Layer 12 of a small transformer language model trained on English Wikipedia (15 layers, counted from 0, width 128).
A neuron adds its activation times its output weights to the MLP's output. To switch it off is to set its activation to zero at one token and run the rest of the model.
A neuron's activation on a vector x is SiLU(gate . x) times (in . x), where the dot is the dot product.

Input weights of the MLP neurons that the questions are about. A number n stands for (n - 500) times 0.00062.
n15 gate: 538 337 558 657 319 149 477 596 191 617 698 354 438 361 368 412 663 644 641 722 413 511 572 449 321 478 431 635 526 409 413 572 432 311 661 598 373 453 547 676 763 261 275 434 346 528 526 419 185 628 460 498 462 665 495 495 560 513 587 598 312 405 585 407 538 422 596 520 213 493 544 611 372 376 439 429 572 428 771 437 452 489 433 497 383 750 592 438 653 646 587 385 511 357 430 503 617 72 165 552 443 503 647 592 433 302 180 583 744 548 467 335 489 615 578 287 372 491 746 619 278 713 505 714 530 540 372 579
n41 gate: 169 499 372 223 205 703 617 553 587 529 414 405 506 596 590 502 492 278 375 534 369 334 523 469 575 428 425 525 308 545 430 628 597 469 581 346 322 543 467 460 470 428 702 346 292 469 544 318 256 525 622 506 459 654 419 198 596 497 561 672 668 513 418 540 281 728 256 483 447 593 559 431 506 525 447 565 553 668 802 597 454 392 683 491 292 460 423 393 486 470 316 597 555 599 316 755 558 346 551 434 376 525 887 385 422 817 539 501 329 428 578 366 691 261 525 456 309 496 471 609 337 449 402 791 313 400 427 438
n56 gate: 387 338 368 210 309 405 562 402 461 666 732 562 396 782 278 574 817 268 701 506 353 691 728 546 557 364 817 450 491 542 150 428 443 382 394 738 432 408 404 336 851 353 454 529 561 586 672 548 548 341 425 372 557 785 743 331 554 261 463 639 543 708 499 467 645 389 589 459 807 649 696 529 390 396 357 608 682 468 583 355 381 279 599 417 332 550 485 372 594 749 460 654 636 666 643 430 429 533 426 540 267 668 587 253 385 716 541 565 492 631 455 444 409 270 629 454 357 552 182 665 520 597 650 569 630 595 502 226
n64 gate: 245 402 566 451 417 331 516 172 443 395 507 313 653 562 595 587 382 502 562 669 719 632 387 451 553 301 650 242 207 437 680 382 392 573 470 596 665 459 437 414 698 600 545 497 599 634 624 338 295 467 363 226 466 509 327 302 287 365 510 561 367 809 582 559 473 328 480 419 572 505 273 574 554 234 499 806 535 545 404 481 505 135 504 373 232 570 597 373 272 482 419 359 617 397 235 362 666 475 196 434 619 278 669 471 595 433 606 529 591 504 383 667 504 747 350 313 446 587 452 389 411 613 652 950 509 558 576 405
n73 gate: 414 603 600 333 468 320 339 591 355 416 429 297 579 513 624 810 488 627 669 272 576 528 582 270 696 535 309 534 361 583 306 502 407 391 261 291 717 457 582 256 353 686 350 557 317 425 190 433 105 315 453 758 359 380 765 346 457 365 354 738 554 412 323 455 309 429 606 511 256 608 676 541 556 311 402 664 326 328 655 421 368 616 680 550 413 685 446 372 665 492 437 654 471 470 540 314 519 610 516 382 441 384 582 485 588 522 557 573 585 713 547 563 428 472 436 421 618 253 516 572 504 559 533 443 791 318 390 511
n104 gate: 671 633 447 565 654 344 542 196 545 462 456 520 511 518 583 438 339 578 439 450 444 430 522 283 650 552 556 428 506 598 559 463 798 528 428 557 502 577 637 418 501 472 485 735 565 538 557 321 537 567 550 664 339 503 482 573 561 463 228 651 462 708 374 437 462 620 527 676 478 532 672 427 480 373 461 453 595 683 577 690 250 547 537 594 313 413 563 557 433 130 721 556 979 352 768 495 454 522 435 336 324 508 580 273 610 576 577 681 527 354 413 580 394 426 467 464 578 447 480 565 555 651 543 532 561 881 574 529
n111 gate: 674 215 180 450 517 494 558 324 661 500 646 429 412 453 482 492 500 484 397 566 405 476 318 413 418 232 809 670 536 517 307 484 279 656 523 324 492 591 295 323 641 504 368 556 455 202 537 326 383 380 562 605 597 476 725 234 445 564 544 628 503 535 394 595 176 372 501 584 556 558 661 470 455 291 396 550 234 812 564 157 520 559 498 316 728 681 385 62 605 397 468 459 355 465 460 431 490 443 416 566 560 487 389 301 435 503 379 590 396 549 659 434 713 555 730 418 302 486 510 522 672 302 445 721 456 278 585 651
n187 gate: 561 640 966 284 592 333 701 484 313 564 452 438 519 591 623 397 442 424 484 572 492 586 558 478 376 639 504 354 450 279 207 512 393 155 435 520 343 404 497 527 547 725 368 644 372 435 614 458 485 496 478 511 387 397 493 286 513 215 613 473 584 408 555 522 569 242 503 418 568 450 754 541 204 268 361 639 399 357 602 333 570 569 435 360 235 787 665 475 576 483 947 275 694 655 832 478 331 607 387 486 837 346 560 275 603 183 495 581 534 334 363 702 334 429 691 407 544 569 488 623 423 489 487 554 368 436 606 514
n15 in: 484 494 516 675 600 541 438 556 636 281 580 234 289 550 517 321 362 421 609 593 331 505 442 235 284 372 539 496 548 513 431 609 815 574 621 528 357 812 495 596 526 372 516 368 613 361 294 733 561 491 611 646 404 431 727 538 690 468 651 763 533 304 758 476 383 411 446 529 257 716 582 453 284 686 592 536 524 265 430 804 587 495 404 393 765 475 386 583 535 499 522 590 537 165 620 457 593 568 589 790 601 609 556 446 513 593 158 701 304 521 572 457 350 321 478 614 579 289 506 515 582 460 494 566 706 488 675 597
n41 in: 950 291 483 795 481 388 407 543 149 525 676 633 448 295 661 618 387 327 420 512 540 468 650 507 746 460 596 199 628 454 495 404 267 540 497 331 373 307 342 536 657 543 525 485 509 437 706 518 330 534 248 802 561 529 679 431 357 587 557 508 316 584 270 363 494 537 558 454 478 485 603 574 626 470 307 535 500 569 348 623 717 520 352 527 391 657 506 654 530 620 597 631 430 513 532 617 551 634 558 468 694 633 358 810 618 577 310 659 537 447 549 339 382 591 570 284 448 660 518 304 455 555 675 581 548 497 591 606
n56 in: 555 629 547 771 699 450 216 618 355 761 468 443 287 532 548 399 705 575 437 365 420 431 629 327 512 966 268 521 813 594 887 477 613 546 587 618 350 550 565 546 584 574 545 284 661 367 477 537 545 270 542 640 264 468 755 459 534 517 546 610 703 497 467 320 582 456 438 416 474 523 411 910 414 784 426 499 135 365 823 520 459 627 668 405 388 389 163 659 678 400 609 479 517 559 510 561 267 752 365 443 535 384 647 478 456 516 215 349 625 618 387 670 544 466 398 743 317 476 656 590 653 234 569 404 771 795 587 643
n64 in: 627 423 554 501 461 620 487 256 556 478 593 842 735 713 793 721 581 504 429 594 536 409 429 684 407 620 526 256 587 366 460 404 632 807 309 544 681 335 333 596 317 524 602 409 565 589 572 378 636 620 683 658 546 590 446 552 341 415 706 443 520 430 535 591 218 560 392 350 649 322 463 519 574 606 544 543 479 378 210 276 645 501 650 613 495 387 400 389 639 538 500 407 507 568 401 646 757 383 362 342 504 494 565 351 397 212 166 640 587 467 486 626 645 281 410 502 318 491 645 471 437 660 226 776 506 672 111 523
n73 in: 596 600 537 480 428 514 459 582 448 478 188 383 566 231 312 503 711 471 582 434 541 406 323 435 402 380 503 391 609 676 500 804 417 655 683 356 344 287 320 543 602 648 562 259 220 622 552 544 331 375 706 658 289 418 365 554 421 569 424 698 545 626 607 551 284 646 354 492 634 441 513 574 279 629 311 574 391 647 646 446 430 398 276 341 478 207 327 809 413 335 657 546 339 609 284 354 413 539 372 454 653 253 559 527 444 547 488 551 577 520 567 645 478 732 543 512 441 544 444 676 511 357 823 314 632 691 620 365
n104 in: 624 609 390 571 309 382 627 647 476 330 441 521 708 708 636 425 427 515 295 519 612 760 212 361 639 659 341 471 777 346 793 839 483 383 572 597 169 674 342 536 680 426 513 691 508 494 376 380 435 685 535 459 561 476 221 635 401 706 443 682 360 369 400 505 328 765 470 359 565 535 451 421 479 597 614 157 401 614 342 593 403 752 435 505 661 573 531 717 215 562 406 510 487 328 510 417 267 566 701 496 391 622 324 538 457 664 518 496 395 387 539 703 698 466 415 372 602 644 607 615 636 642 403 343 395 308 553 442
n111 in: 521 589 348 339 220 676 588 717 709 511 540 689 224 292 557 501 476 749 142 643 336 420 782 681 472 626 218 354 455 538 279 514 512 526 403 232 746 711 265 761 407 246 586 400 395 554 372 441 491 223 596 592 765 672 275 403 586 599 540 557 386 657 530 439 716 489 621 251 419 556 429 583 556 374 511 354 661 609 362 771 550 504 407 304 603 548 251 383 338 501 286 571 448 454 445 450 443 733 316 468 396 624 639 570 226 390 535 101 346 450 283 543 404 384 324 708 415 438 559 529 571 850 507 559 428 599 587 315
n187 in: 809 486 676 521 365 300 519 538 401 239 670 472 376 476 420 542 590 119 570 248 499 422 672 680 420 402 392 395 502 557 332 472 487 316 496 411 541 491 133 454 602 569 419 563 456 362 641 601 480 605 308 224 368 345 569 502 409 332 467 733 317 414 584 631 465 506 430 537 490 425 619 442 439 695 166 429 497 548 462 586 538 446 456 440 508 437 650 470 584 663 747 328 343 695 403 428 472 496 455 517 641 349 495 190 325 194 618 597 220 179 493 563 399 207 304 598 406 461 411 582 415 326 513 661 361 395 744 520

Output weights of the MLP neurons that the questions are about. A number n stands for (n - 500) times 0.00058.
n15: 451 444 441 488 440 405 627 536 437 579 493 541 657 495 583 339 584 574 343 512 505 430 524 662 551 572 471 691 508 783 194 360 306 338 550 496 596 259 499 643 452 500 442 621 441 441 507 700 402 242 646 52 325 370 276 579 379 527 365 382 157 593 550 748 417 386 489 448 640 622 431 338 654 593 160 525 685 919 830 371 564 285 572 667 366 333 692 650 421 529 701 468 391 647 543 471 452 444 453 266 680 746 774 672 527 452 512 552 656 525 572 603 805 538 514 290 499 722 373 407 471 271 495 512 593 629 423 632
n41: 461 663 550 468 660 355 544 391 602 607 597 534 418 432 525 446 652 497 722 588 507 424 316 571 508 641 544 608 576 197 585 219 631 237 278 536 630 700 569 477 433 550 345 459 744 621 665 577 694 526 492 564 355 528 373 651 483 647 827 343 470 96 510 494 489 513 613 268 694 352 528 434 449 499 778 579 522 650 535 374 563 636 596 581 502 478 439 346 620 473 407 314 689 293 613 387 611 345 338 714 375 457 507 468 627 411 556 701 481 393 734 324 423 924 500 207 542 526 604 246 565 547 409 353 644 436 652 392
n56: 652 811 436 464 617 394 162 340 577 585 566 279 592 145 462 487 562 506 504 710 256 290 382 528 693 356 414 433 746 426 387 560 356 423 331 582 311 344 306 588 510 505 499 234 527 637 431 543 375 620 715 612 444 384 346 510 513 396 332 513 729 382 180 698 625 172 266 518 438 268 522 717 355 430 311 470 563 453 646 502 540 568 479 322 614 556 293 93 598 322 715 348 456 603 542 639 305 595 367 298 734 167 547 279 316 549 706 416 604 754 542 525 688 595 561 686 778 636 328 251 484 521 536 394 803 605 472 603
n64: 388 477 559 428 290 709 525 435 327 633 419 683 472 562 639 445 539 737 436 550 364 559 487 364 247 489 522 497 587 535 483 978 649 177 485 443 438 436 532 464 435 659 631 534 488 535 756 630 428 756 517 385 726 339 706 467 678 657 519 384 418 386 534 388 324 381 815 494 678 505 567 480 219 837 390 315 264 528 591 617 478 448 323 402 783 544 539 237 615 496 379 603 150 479 537 386 616 559 286 835 602 418 430 754 623 215 726 436 608 445 517 271 538 187 667 507 391 303 476 625 544 331 580 446 375 527 375 404
n73: 614 710 433 514 538 192 463 478 494 652 520 643 528 364 501 636 576 491 678 82 353 689 700 722 460 625 615 549 376 109 708 673 343 737 348 617 573 683 601 285 534 541 823 391 444 505 626 347 572 463 715 535 465 554 511 345 774 575 575 448 574 476 433 580 618 513 414 430 640 493 516 229 648 400 453 736 527 441 600 525 504 558 410 234 499 283 582 460 630 615 507 640 830 495 521 415 409 608 621 529 532 518 597 89 504 637 523 333 360 521 791 462 732 654 476 583 671 544 528 705 261 665 597 488 232 314 620 746
n104: 530 594 410 407 348 509 394 601 202 608 317 662 524 518 310 808 520 580 576 480 526 672 286 808 377 512 458 261 657 667 576 436 259 611 827 429 332 505 419 523 569 692 548 256 312 494 429 692 544 435 483 412 642 361 439 412 424 593 620 433 435 162 408 561 592 768 467 209 641 477 404 561 713 630 490 355 324 241 513 533 431 759 568 419 778 641 322 301 479 664 359 359 301 343 319 373 308 668 571 491 676 710 590 818 340 677 548 87 678 472 781 478 489 317 623 557 420 717 506 664 510 332 435 478 437 293 420 504
n111: 498 415 483 555 513 715 284 371 646 655 558 555 754 488 618 344 526 534 479 583 662 334 577 636 610 513 613 412 412 183 381 168 696 537 845 539 317 422 252 746 555 505 513 428 616 492 619 553 626 249 385 678 644 554 431 417 555 555 513 557 388 654 324 530 343 542 540 69 672 334 641 463 441 798 355 457 810 854 469 425 662 724 577 258 424 731 555 532 473 283 453 606 870 346 545 541 466 331 359 384 731 707 678 114 425 475 612 673 431 769 642 480 661 664 439 473 572 636 604 359 415 451 754 498 891 332 371 324
n187: 781 481 404 705 231 710 717 367 577 677 368 554 493 523 778 671 577 308 810 732 552 443 412 657 359 459 406 589 300 202 491 891 668 353 708 504 524 306 549 489 477 759 586 512 524 402 606 271 386 465 362 421 535 342 621 434 643 399 736 207 623 452 517 479 699 473 423 726 455 515 345 573 691 226 381 393 443 411 524 417 355 499 519 502 307 566 604 692 442 343 638 562 529 182 560 504 469 558 559 501 411 332 630 430 511 467 569 695 379 333 366 676 415 426 455 508 323 439 473 221 476 437 521 455 452 311 408 506

Each question names a token from some text and the token that comes next. It shows the vector x that enters the MLP there. A number n stands for (n - 500) times 0.013.

Then comes g, the gradient of the next token's log-probability with respect to the MLP's output, scaled to length 1. A neuron's effect is roughly proportional to its activation times (output weights . g). A number n stands for (n - 500) times 0.00095.

" the", then " United"
x: 520 541 501 436 477 453 634 457 507 440 484 536 505 533 552 545 544 419 467 563 501 606 502 494 512 516 418 559 488 209 431 770 559 452 660 534 456 502 532 500 591 497 483 511 470 565 495 509 441 580 528 481 522 484 487 561 555 513 492 539 469 456 445 450 521 527 527 518 505 552 486 557 609 478 498 502 407 500 528 483 485 472 419 499 549 804 503 456 520 419 556 498 637 387 421 465 482 541 427 486 527 525 396 552 461 522 590 538 510 514 553 463 479 495 493 413 402 585 514 411 597 581 476 489 521 499 514 489
g: 529 520 526 456 460 600 513 498 538 358 496 433 428 567 594 443 445 421 525 542 483 438 689 426 487 530 544 619 397 548 591 391 415 523 511 664 657 768 680 371 694 390 507 233 371 621 448 581 559 480 360 496 398 632 513 484 445 479 519 705 504 663 536 399 490 537 550 466 451 268 553 489 488 583 471 413 390 502 402 550 562 572 453 682 379 454 393 520 586 407 649 471 553 415 418 313 519 323 301 613 458 447 451 432 484 474 459 459 476 576 557 378 503 495 618 615 422 554 535 521 528 485 607 554 467 570 510 590
Which neuron, switched off, lowers the next token's probability most? n187

" F", then "est"
x: 516 636 543 453 488 554 490 443 445 551 494 405 475 627 685 414 520 547 345 507 532 478 497 334 660 407 435 505 443 522 462 440 537 428 514 449 455 387 537 553 417 436 477 419 430 541 278 681 559 543 463 469 536 492 533 508 408 593 514 521 549 552 476 458 487 606 568 523 451 565 553 503 641 468 590 505 412 424 593 494 445 532 537 537 557 528 598 432 478 474 414 510 152 524 513 570 542 541 578 604 471 473 570 770 522 512 502 591 390 481 507 539 461 349 521 503 467 447 525 390 626 512 556 491 456 561 527 548
g: 496 680 378 588 338 460 515 739 503 358 487 525 517 502 397 409 551 582 599 617 593 485 591 389 505 668 419 438 617 491 469 551 541 270 533 429 545 585 540 520 420 425 518 653 351 451 517 653 565 674 517 476 582 612 431 514 542 440 506 526 642 463 584 670 600 493 448 606 450 611 502 263 533 644 491 452 472 468 359 463 650 494 523 530 572 486 445 626 523 593 519 539 466 577 531 485 468 364 477 417 381 389 441 503 677 496 697 487 520 337 452 334 516 544 624 523 570 711 517 535 410 466 414 499 586 452 357 352
Which neuron, switched off, lowers the next token's probability most? n73

"H", then "od"
x: 641 590 491 510 470 507 307 547 489 478 548 438 486 626 631 531 593 445 458 429 424 449 516 765 630 554 423 431 587 441 457 590 522 384 437 596 533 480 599 450 580 384 543 550 476 466 482 502 458 510 434 422 528 412 388 568 492 506 558 410 517 474 481 489 543 480 704 408 524 443 506 581 600 367 558 510 519 517 506 425 559 485 443 513 512 454 512 545 579 479 481 390 66 463 566 437 635 572 564 584 562 519 533 629 442 408 514 534 605 560 417 550 554 469 530 543 511 457 545 587 456 541 480 436 348 401 491 411
g: 497 424 481 372 422 462 477 396 592 464 552 644 629 409 434 597 405 507 492 275 518 515 438 564 505 356 556 555 537 509 361 428 603 575 482 625 432 493 315 397 504 626 542 445 611 470 762 537 489 464 578 534 447 546 452 477 551 361 475 382 470 561 551 532 515 541 510 549 385 515 389 569 468 546 482 488 337 715 367 510 665 450 300 440 327 648 531 580 453 591 567 376 418 492 520 642 490 532 492 525 641 371 499 581 607 554 508 678 454 522 514 495 630 355 655 579 477 531 527 235 573 527 496 564 731 491 444 421
Which neuron, switched off, raises the next token's probability most? n111

"ov", then "ak"
x: 567 358 482 531 358 409 496 491 569 299 527 590 473 581 257 610 535 253 487 554 619 429 465 473 508 565 503 627 498 571 496 664 481 395 349 532 486 544 541 415 523 506 500 528 395 475 470 647 528 542 365 370 449 625 498 431 426 437 452 540 434 676 448 637 449 500 589 488 510 389 453 558 485 534 460 678 537 480 640 547 476 376 425 382 485 453 509 671 557 502 638 533 195 550 579 501 347 353 543 662 476 518 340 548 454 493 543 529 401 299 551 599 467 460 422 310 391 603 532 539 486 394 580 551 579 503 373 575
g: 446 465 501 536 491 443 543 601 637 450 556 428 596 614 526 495 574 456 529 489 435 542 509 524 530 423 435 400 500 550 402 464 418 535 545 306 608 546 446 367 730 403 556 520 526 365 575 461 601 323 500 660 632 299 444 541 544 738 517 476 669 730 439 381 390 603 669 536 393 526 397 531 356 482 565 439 422 462 521 587 493 507 504 327 503 506 349 578 569 475 425 565 507 573 423 468 525 552 494 415 618 492 307 479 632 515 637 465 221 520 441 534 675 555 348 460 536 630 488 609 502 394 552 545 444 655 482 520
Which neuron, switched off, lowers the next token's probability most? n56

" f", then "if"
x: 455 506 482 429 507 429 532 551 343 555 525 457 470 602 577 457 566 466 464 571 520 395 622 331 654 479 410 392 480 576 519 411 477 429 361 429 523 395 502 525 387 538 489 482 463 535 330 557 533 451 447 510 490 493 511 613 389 423 558 617 596 588 506 571 518 550 548 449 465 367 606 373 684 409 624 389 554 555 428 546 484 650 575 642 446 566 432 466 544 660 500 596 468 419 338 522 418 516 501 427 405 519 520 817 440 414 433 521 451 478 425 450 541 363 527 442 401 590 574 398 641 557 424 459 487 576 543 525
g: 467 520 430 384 404 594 680 646 513 497 385 536 535 630 434 363 258 495 541 445 489 509 526 404 603 395 458 405 527 548 437 541 390 470 540 514 529 379 647 503 411 409 427 515 674 492 463 582 238 424 663 558 545 530 586 457 342 461 539 449 545 540 423 411 579 398 443 540 430 466 572 417 482 414 402 406 580 461 689 559 482 372 717 321 461 468 397 684 479 530 675 354 500 520 690 609 570 595 648 527 572 504 319 502 491 475 419 530 433 431 635 577 517 508 530 593 474 550 515 632 593 556 443 399 656 508 458 385
Which neuron, switched off, raises the next token's probability most? n41

" M", then "ate"
x: 580 448 563 573 484 475 471 536 508 544 541 466 550 453 532 455 515 587 528 399 449 375 440 568 839 424 487 535 590 475 428 595 599 393 495 589 471 530 489 492 551 441 434 549 480 428 560 527 448 460 580 478 447 568 385 477 489 584 560 673 471 519 513 462 382 546 555 453 511 479 529 560 490 486 519 497 473 469 415 581 590 503 374 540 547 573 522 539 401 439 537 406 131 498 548 481 464 387 626 487 598 503 520 717 487 393 463 507 497 471 538 537 559 489 487 449 457 476 596 533 447 480 501 426 479 548 375 520
g: 436 420 559 510 389 471 493 522 662 491 531 485 584 385 536 496 270 550 421 505 558 445 557 496 482 479 445 479 550 501 584 456 405 516 347 471 495 549 782 531 690 336 517 378 438 438 378 497 363 619 566 652 535 510 750 552 410 523 430 425 433 497 619 609 574 587 546 548 423 309 503 507 737 444 530 480 625 539 621 771 541 407 584 306 513 486 468 415 403 504 421 583 489 290 550 469 653 444 571 450 481 370 507 493 488 360 642 573 589 487 465 579 582 499 550 417 588 440 436 429 578 506 392 516 635 491 499 428
Which neuron, switched off, lowers the next token's probability most? n104

" Min", then "t"
x: 441 390 454 413 443 424 466 453 566 277 522 575 494 424 590 458 547 550 593 638 540 503 444 456 540 541 477 379 470 520 492 632 613 472 482 542 450 491 510 628 416 410 450 554 459 505 492 360 641 553 440 508 580 386 379 473 595 504 437 380 521 479 476 544 486 421 586 437 514 373 513 566 493 521 516 410 502 483 453 492 683 349 443 609 511 496 386 503 390 422 513 627 219 462 453 416 577 695 392 518 619 510 483 762 540 530 521 405 474 400 477 611 494 552 451 562 420 577 616 500 513 481 483 423 604 401 489 451
g: 538 360 528 343 490 703 622 462 216 560 660 499 470 414 641 385 450 504 485 474 511 371 422 695 371 651 636 539 451 547 327 510 637 535 615 526 490 374 496 535 556 528 643 520 490 498 369 530 525 538 496 406 587 556 522 404 474 503 546 567 314 491 752 505 464 681 450 565 452 431 440 649 447 510 506 421 440 572 489 572 395 482 340 556 443 515 473 661 487 491 543 640 455 490 565 467 470 408 521 444 661 538 442 471 527 573 592 378 486 725 475 467 612 499 354 481 757 548 608 610 470 489 532 491 491 523 518 392
Which neuron, switched off, raises the next token's probability most? n111

",", then " including"
x: 494 537 543 491 493 519 501 593 488 521 517 520 507 550 517 479 555 430 553 595 420 526 473 484 588 527 414 504 462 379 537 911 472 435 548 374 447 538 485 468 559 523 531 503 436 396 586 481 440 399 544 436 658 525 500 506 521 470 500 562 442 442 443 411 581 577 494 528 464 536 494 465 505 526 526 489 405 546 573 515 567 419 437 466 561 658 414 554 561 587 572 404 581 360 474 436 547 434 435 549 523 670 446 537 445 539 418 564 569 524 495 492 463 471 465 497 775 498 490 487 560 426 437 399 456 544 471 491
g: 422 512 550 398 620 482 553 416 499 452 517 413 663 475 497 616 566 593 518 500 510 417 489 587 562 434 477 573 451 680 526 552 439 484 392 548 623 541 597 326 621 528 347 537 339 568 547 464 470 361 477 358 491 387 544 472 610 334 434 502 473 569 513 398 599 535 559 632 321 434 499 354 490 560 458 498 639 581 466 450 464 564 557 525 324 401 371 484 344 579 638 661 605 558 459 426 378 431 412 428 414 610 612 465 689 231 530 324 512 445 460 537 422 394 558 441 625 306 411 634 495 288 585 514 493 458 440 582
Which two neurons, each switched off alone, lower its probability most, in order? n15, n104

" be", then "am"
x: 558 530 546 536 652 426 476 741 423 682 524 458 489 504 242 431 626 558 433 482 477 517 547 726 459 625 278 518 476 423 593 719 480 322 592 599 533 525 391 558 573 483 530 604 479 406 552 597 596 444 339 556 606 542 503 620 470 512 393 528 558 522 527 498 353 448 414 599 562 557 556 408 501 430 655 403 544 443 420 531 513 404 508 530 570 640 537 449 258 582 458 466 497 455 338 498 346 564 462 417 455 431 459 675 468 517 548 526 491 497 557 471 448 414 412 346 504 569 550 616 659 513 525 416 678 598 541 454
g: 471 443 575 430 493 443 590 500 458 479 409 428 530 445 709 515 478 524 476 548 549 471 562 268 538 446 501 368 402 445 492 529 433 455 457 573 584 674 577 439 547 480 439 503 471 398 513 504 557 341 590 367 533 466 468 563 370 541 503 548 483 502 601 537 592 469 538 552 617 360 774 526 652 282 490 526 553 515 400 499 495 371 559 535 485 474 539 549 524 410 268 570 484 424 396 367 512 319 467 383 584 655 689 565 683 548 534 678 681 330 381 371 602 374 618 439 387 376 464 566 627 400 572 514 473 378 484 573
Which neuron, switched off, lowers the next token's probability most? n104

" qu", then "al"
x: 473 541 359 646 481 365 448 829 549 381 375 475 476 592 488 453 556 374 615 524 534 464 453 420 686 618 512 543 521 400 459 610 621 421 585 507 591 600 412 390 474 549 542 463 544 448 437 456 496 486 440 570 622 582 502 381 457 414 605 562 641 325 633 573 568 342 582 713 355 641 378 504 595 498 513 577 540 417 513 664 476 467 252 513 510 438 620 470 587 400 471 487 415 464 443 486 604 563 470 501 440 539 541 721 458 528 460 558 546 552 381 334 452 569 546 445 434 696 490 585 616 469 456 643 427 353 491 457
g: 515 386 672 611 649 511 639 561 597 446 455 488 548 590 626 513 417 462 493 522 613 524 539 560 483 368 516 550 589 411 563 534 565 427 470 447 457 369 397 741 509 388 433 364 534 485 478 396 378 541 451 260 493 560 388 587 610 475 587 591 609 546 478 538 557 399 493 389 525 541 459 540 321 484 301 633 533 634 516 597 375 561 466 629 510 459 467 274 344 433 416 321 501 535 397 510 505 388 450 447 761 427 491 500 354 521 400 385 390 647 397 411 536 435 559 497 452 445 555 432 387 638 457 643 461 435 595 558
Which neuron, switched off, lowers the next token's probability most? n15

" min", then "ist"
x: 484 378 384 384 400 562 477 561 642 384 506 533 525 427 550 473 522 489 668 593 500 517 474 346 530 536 362 309 443 570 474 671 581 422 561 557 368 327 386 624 427 409 413 615 404 530 402 370 498 597 466 535 464 394 465 510 560 691 498 417 449 486 528 461 616 454 603 545 483 568 540 571 565 490 500 368 686 510 469 494 542 420 454 515 546 431 412 490 437 365 618 517 445 366 527 399 441 663 544 374 547 619 425 765 444 595 460 385 524 462 507 579 600 568 425 543 391 484 554 585 467 508 449 449 460 363 507 375
g: 453 561 272 381 459 381 726 518 409 532 404 444 544 514 634 321 549 526 419 505 487 563 498 654 550 385 476 605 474 537 477 579 356 315 405 411 476 435 533 632 369 454 506 481 576 409 435 460 469 516 432 657 504 474 410 542 605 363 606 585 649 463 621 449 487 497 568 556 752 377 627 270 374 529 448 667 517 399 639 530 418 497 340 454 416 363 405 479 395 435 455 524 425 627 628 520 412 371 589 497 527 522 523 524 675 496 414 523 537 464 418 624 563 608 629 536 536 567 560 514 564 462 534 394 524 376 450 636
Which two neurons, each switched off alone, lower its probability most, in order? n111, n104

" It", then "\""
x: 583 597 612 322 564 455 530 533 619 382 467 446 494 499 504 463 541 460 439 492 655 401 758 448 485 476 457 465 420 477 373 784 463 594 634 639 627 662 449 609 513 617 519 532 462 473 540 501 459 597 581 459 395 381 468 696 394 443 648 558 620 469 461 384 388 434 536 539 560 521 391 525 576 529 581 399 583 602 493 448 392 416 447 503 425 512 593 520 403 407 362 372 269 568 489 674 431 312 663 407 514 556 515 529 482 678 526 630 479 571 539 510 483 340 429 404 568 646 600 610 435 579 539 538 471 565 519 502
g: 507 537 520 414 493 636 411 586 320 459 541 456 493 632 500 481 450 687 601 375 545 380 640 419 447 355 558 352 448 562 539 516 408 577 529 469 530 632 541 538 442 386 415 521 480 548 465 453 558 520 559 320 506 346 472 443 361 488 488 374 538 362 389 303 531 579 268 465 482 504 388 396 468 592 368 564 465 626 519 487 620 601 385 517 485 449 420 491 391 579 390 532 442 527 593 490 372 588 470 430 572 672 477 476 468 539 303 586 615 225 471 549 518 362 510 386 602 340 436 411 643 506 470 646 533 379 592 652
Which neuron, switched off, lowers the next token's probability most? n41

"an", then "ian"
x: 434 397 419 401 411 572 464 572 494 398 396 489 542 512 591 545 527 549 488 509 510 475 619 225 470 562 497 483 726 433 558 814 467 526 416 443 403 537 422 613 599 515 415 539 452 521 605 467 480 441 550 325 515 511 564 432 479 617 639 457 360 553 465 566 454 524 555 509 528 441 570 446 447 627 248 504 505 520 468 495 410 495 469 547 461 497 558 538 388 419 609 362 195 567 613 360 566 625 560 470 607 426 506 479 391 518 470 545 426 437 557 581 455 549 533 517 383 539 494 447 463 583 554 439 338 492 561 577
g: 485 560 362 462 509 466 483 297 517 525 612 475 536 425 571 592 592 536 291 484 375 462 690 529 413 478 336 520 260 530 427 520 530 478 412 427 435 495 517 410 543 580 549 626 533 580 474 548 531 484 364 593 516 453 774 427 410 435 380 495 259 422 506 269 620 435 525 534 408 413 407 418 517 183 538 507 476 401 381 448 583 499 519 540 551 394 308 437 457 485 524 644 540 498 573 431 575 398 550 460 542 480 526 554 553 496 448 504 660 469 557 347 506 389 585 611 530 501 467 471 496 604 703 556 366 425 496 530
Which neuron, switched off, lowers the next token's probability most? n187

" m", then "embers"
x: 646 465 458 526 365 461 420 489 475 469 481 411 511 422 507 443 536 508 608 451 392 419 524 548 841 372 468 406 498 483 497 657 579 417 353 627 541 662 406 583 525 489 655 454 455 452 549 509 470 459 571 566 454 461 413 459 419 573 594 490 471 465 493 487 440 459 530 498 523 394 678 533 510 434 529 474 482 449 434 648 528 641 444 577 447 595 492 532 341 572 448 578 431 554 461 436 440 488 523 404 528 565 549 768 461 476 444 536 536 433 453 439 581 619 446 432 427 504 617 548 444 477 410 548 436 469 360 522
g: 554 467 413 581 423 491 488 548 534 533 795 561 666 406 445 613 725 522 662 532 463 454 391 541 564 362 637 480 336 493 603 488 428 408 516 552 525 565 591 480 560 595 414 587 552 732 696 363 633 527 492 584 579 535 542 445 490 437 445 577 409 639 449 575 572 458 488 374 576 519 585 459 383 481 474 504 487 469 636 555 489 657 441 326 498 549 476 443 469 619 513 516 558 412 586 497 439 464 666 456 485 572 678 443 511 497 599 278 598 517 473 577 406 580 311 455 532 278 435 571 486 595 564 386 393 409 375 554
Which neuron, switched off, lowers the next token's probability most? n41

"s", then " in"
x: 502 511 587 478 426 558 486 549 468 515 491 481 642 439 600 536 490 495 543 388 612 452 578 483 583 555 378 538 415 482 564 921 400 461 469 525 597 585 564 505 477 574 426 498 474 491 520 558 462 528 433 535 481 459 520 544 521 624 512 540 533 516 497 421 628 400 591 458 445 435 511 624 577 566 526 550 422 559 495 507 438 661 525 594 476 499 500 549 457 525 630 378 301 646 445 453 448 477 585 507 469 486 590 384 581 546 366 531 491 496 583 601 445 489 562 335 597 428 622 554 331 495 482 434 437 401 506 566
g: 478 420 516 443 531 368 516 621 495 271 513 524 381 576 505 634 375 534 294 508 466 518 441 589 464 438 431 520 451 540 426 471 419 518 593 338 487 618 305 617 490 463 428 585 551 455 497 471 374 558 448 478 431 398 551 560 378 526 411 431 636 506 490 658 543 426 513 468 459 510 560 386 387 525 472 649 723 491 523 515 457 602 415 393 674 522 383 591 349 500 556 613 517 553 280 383 458 496 364 384 442 506 285 500 500 344 521 597 584 462 555 650 443 465 514 413 516 416 844 455 534 388 534 474 464 439 390 387
Which neuron, switched off, raises the next token's probability most? n73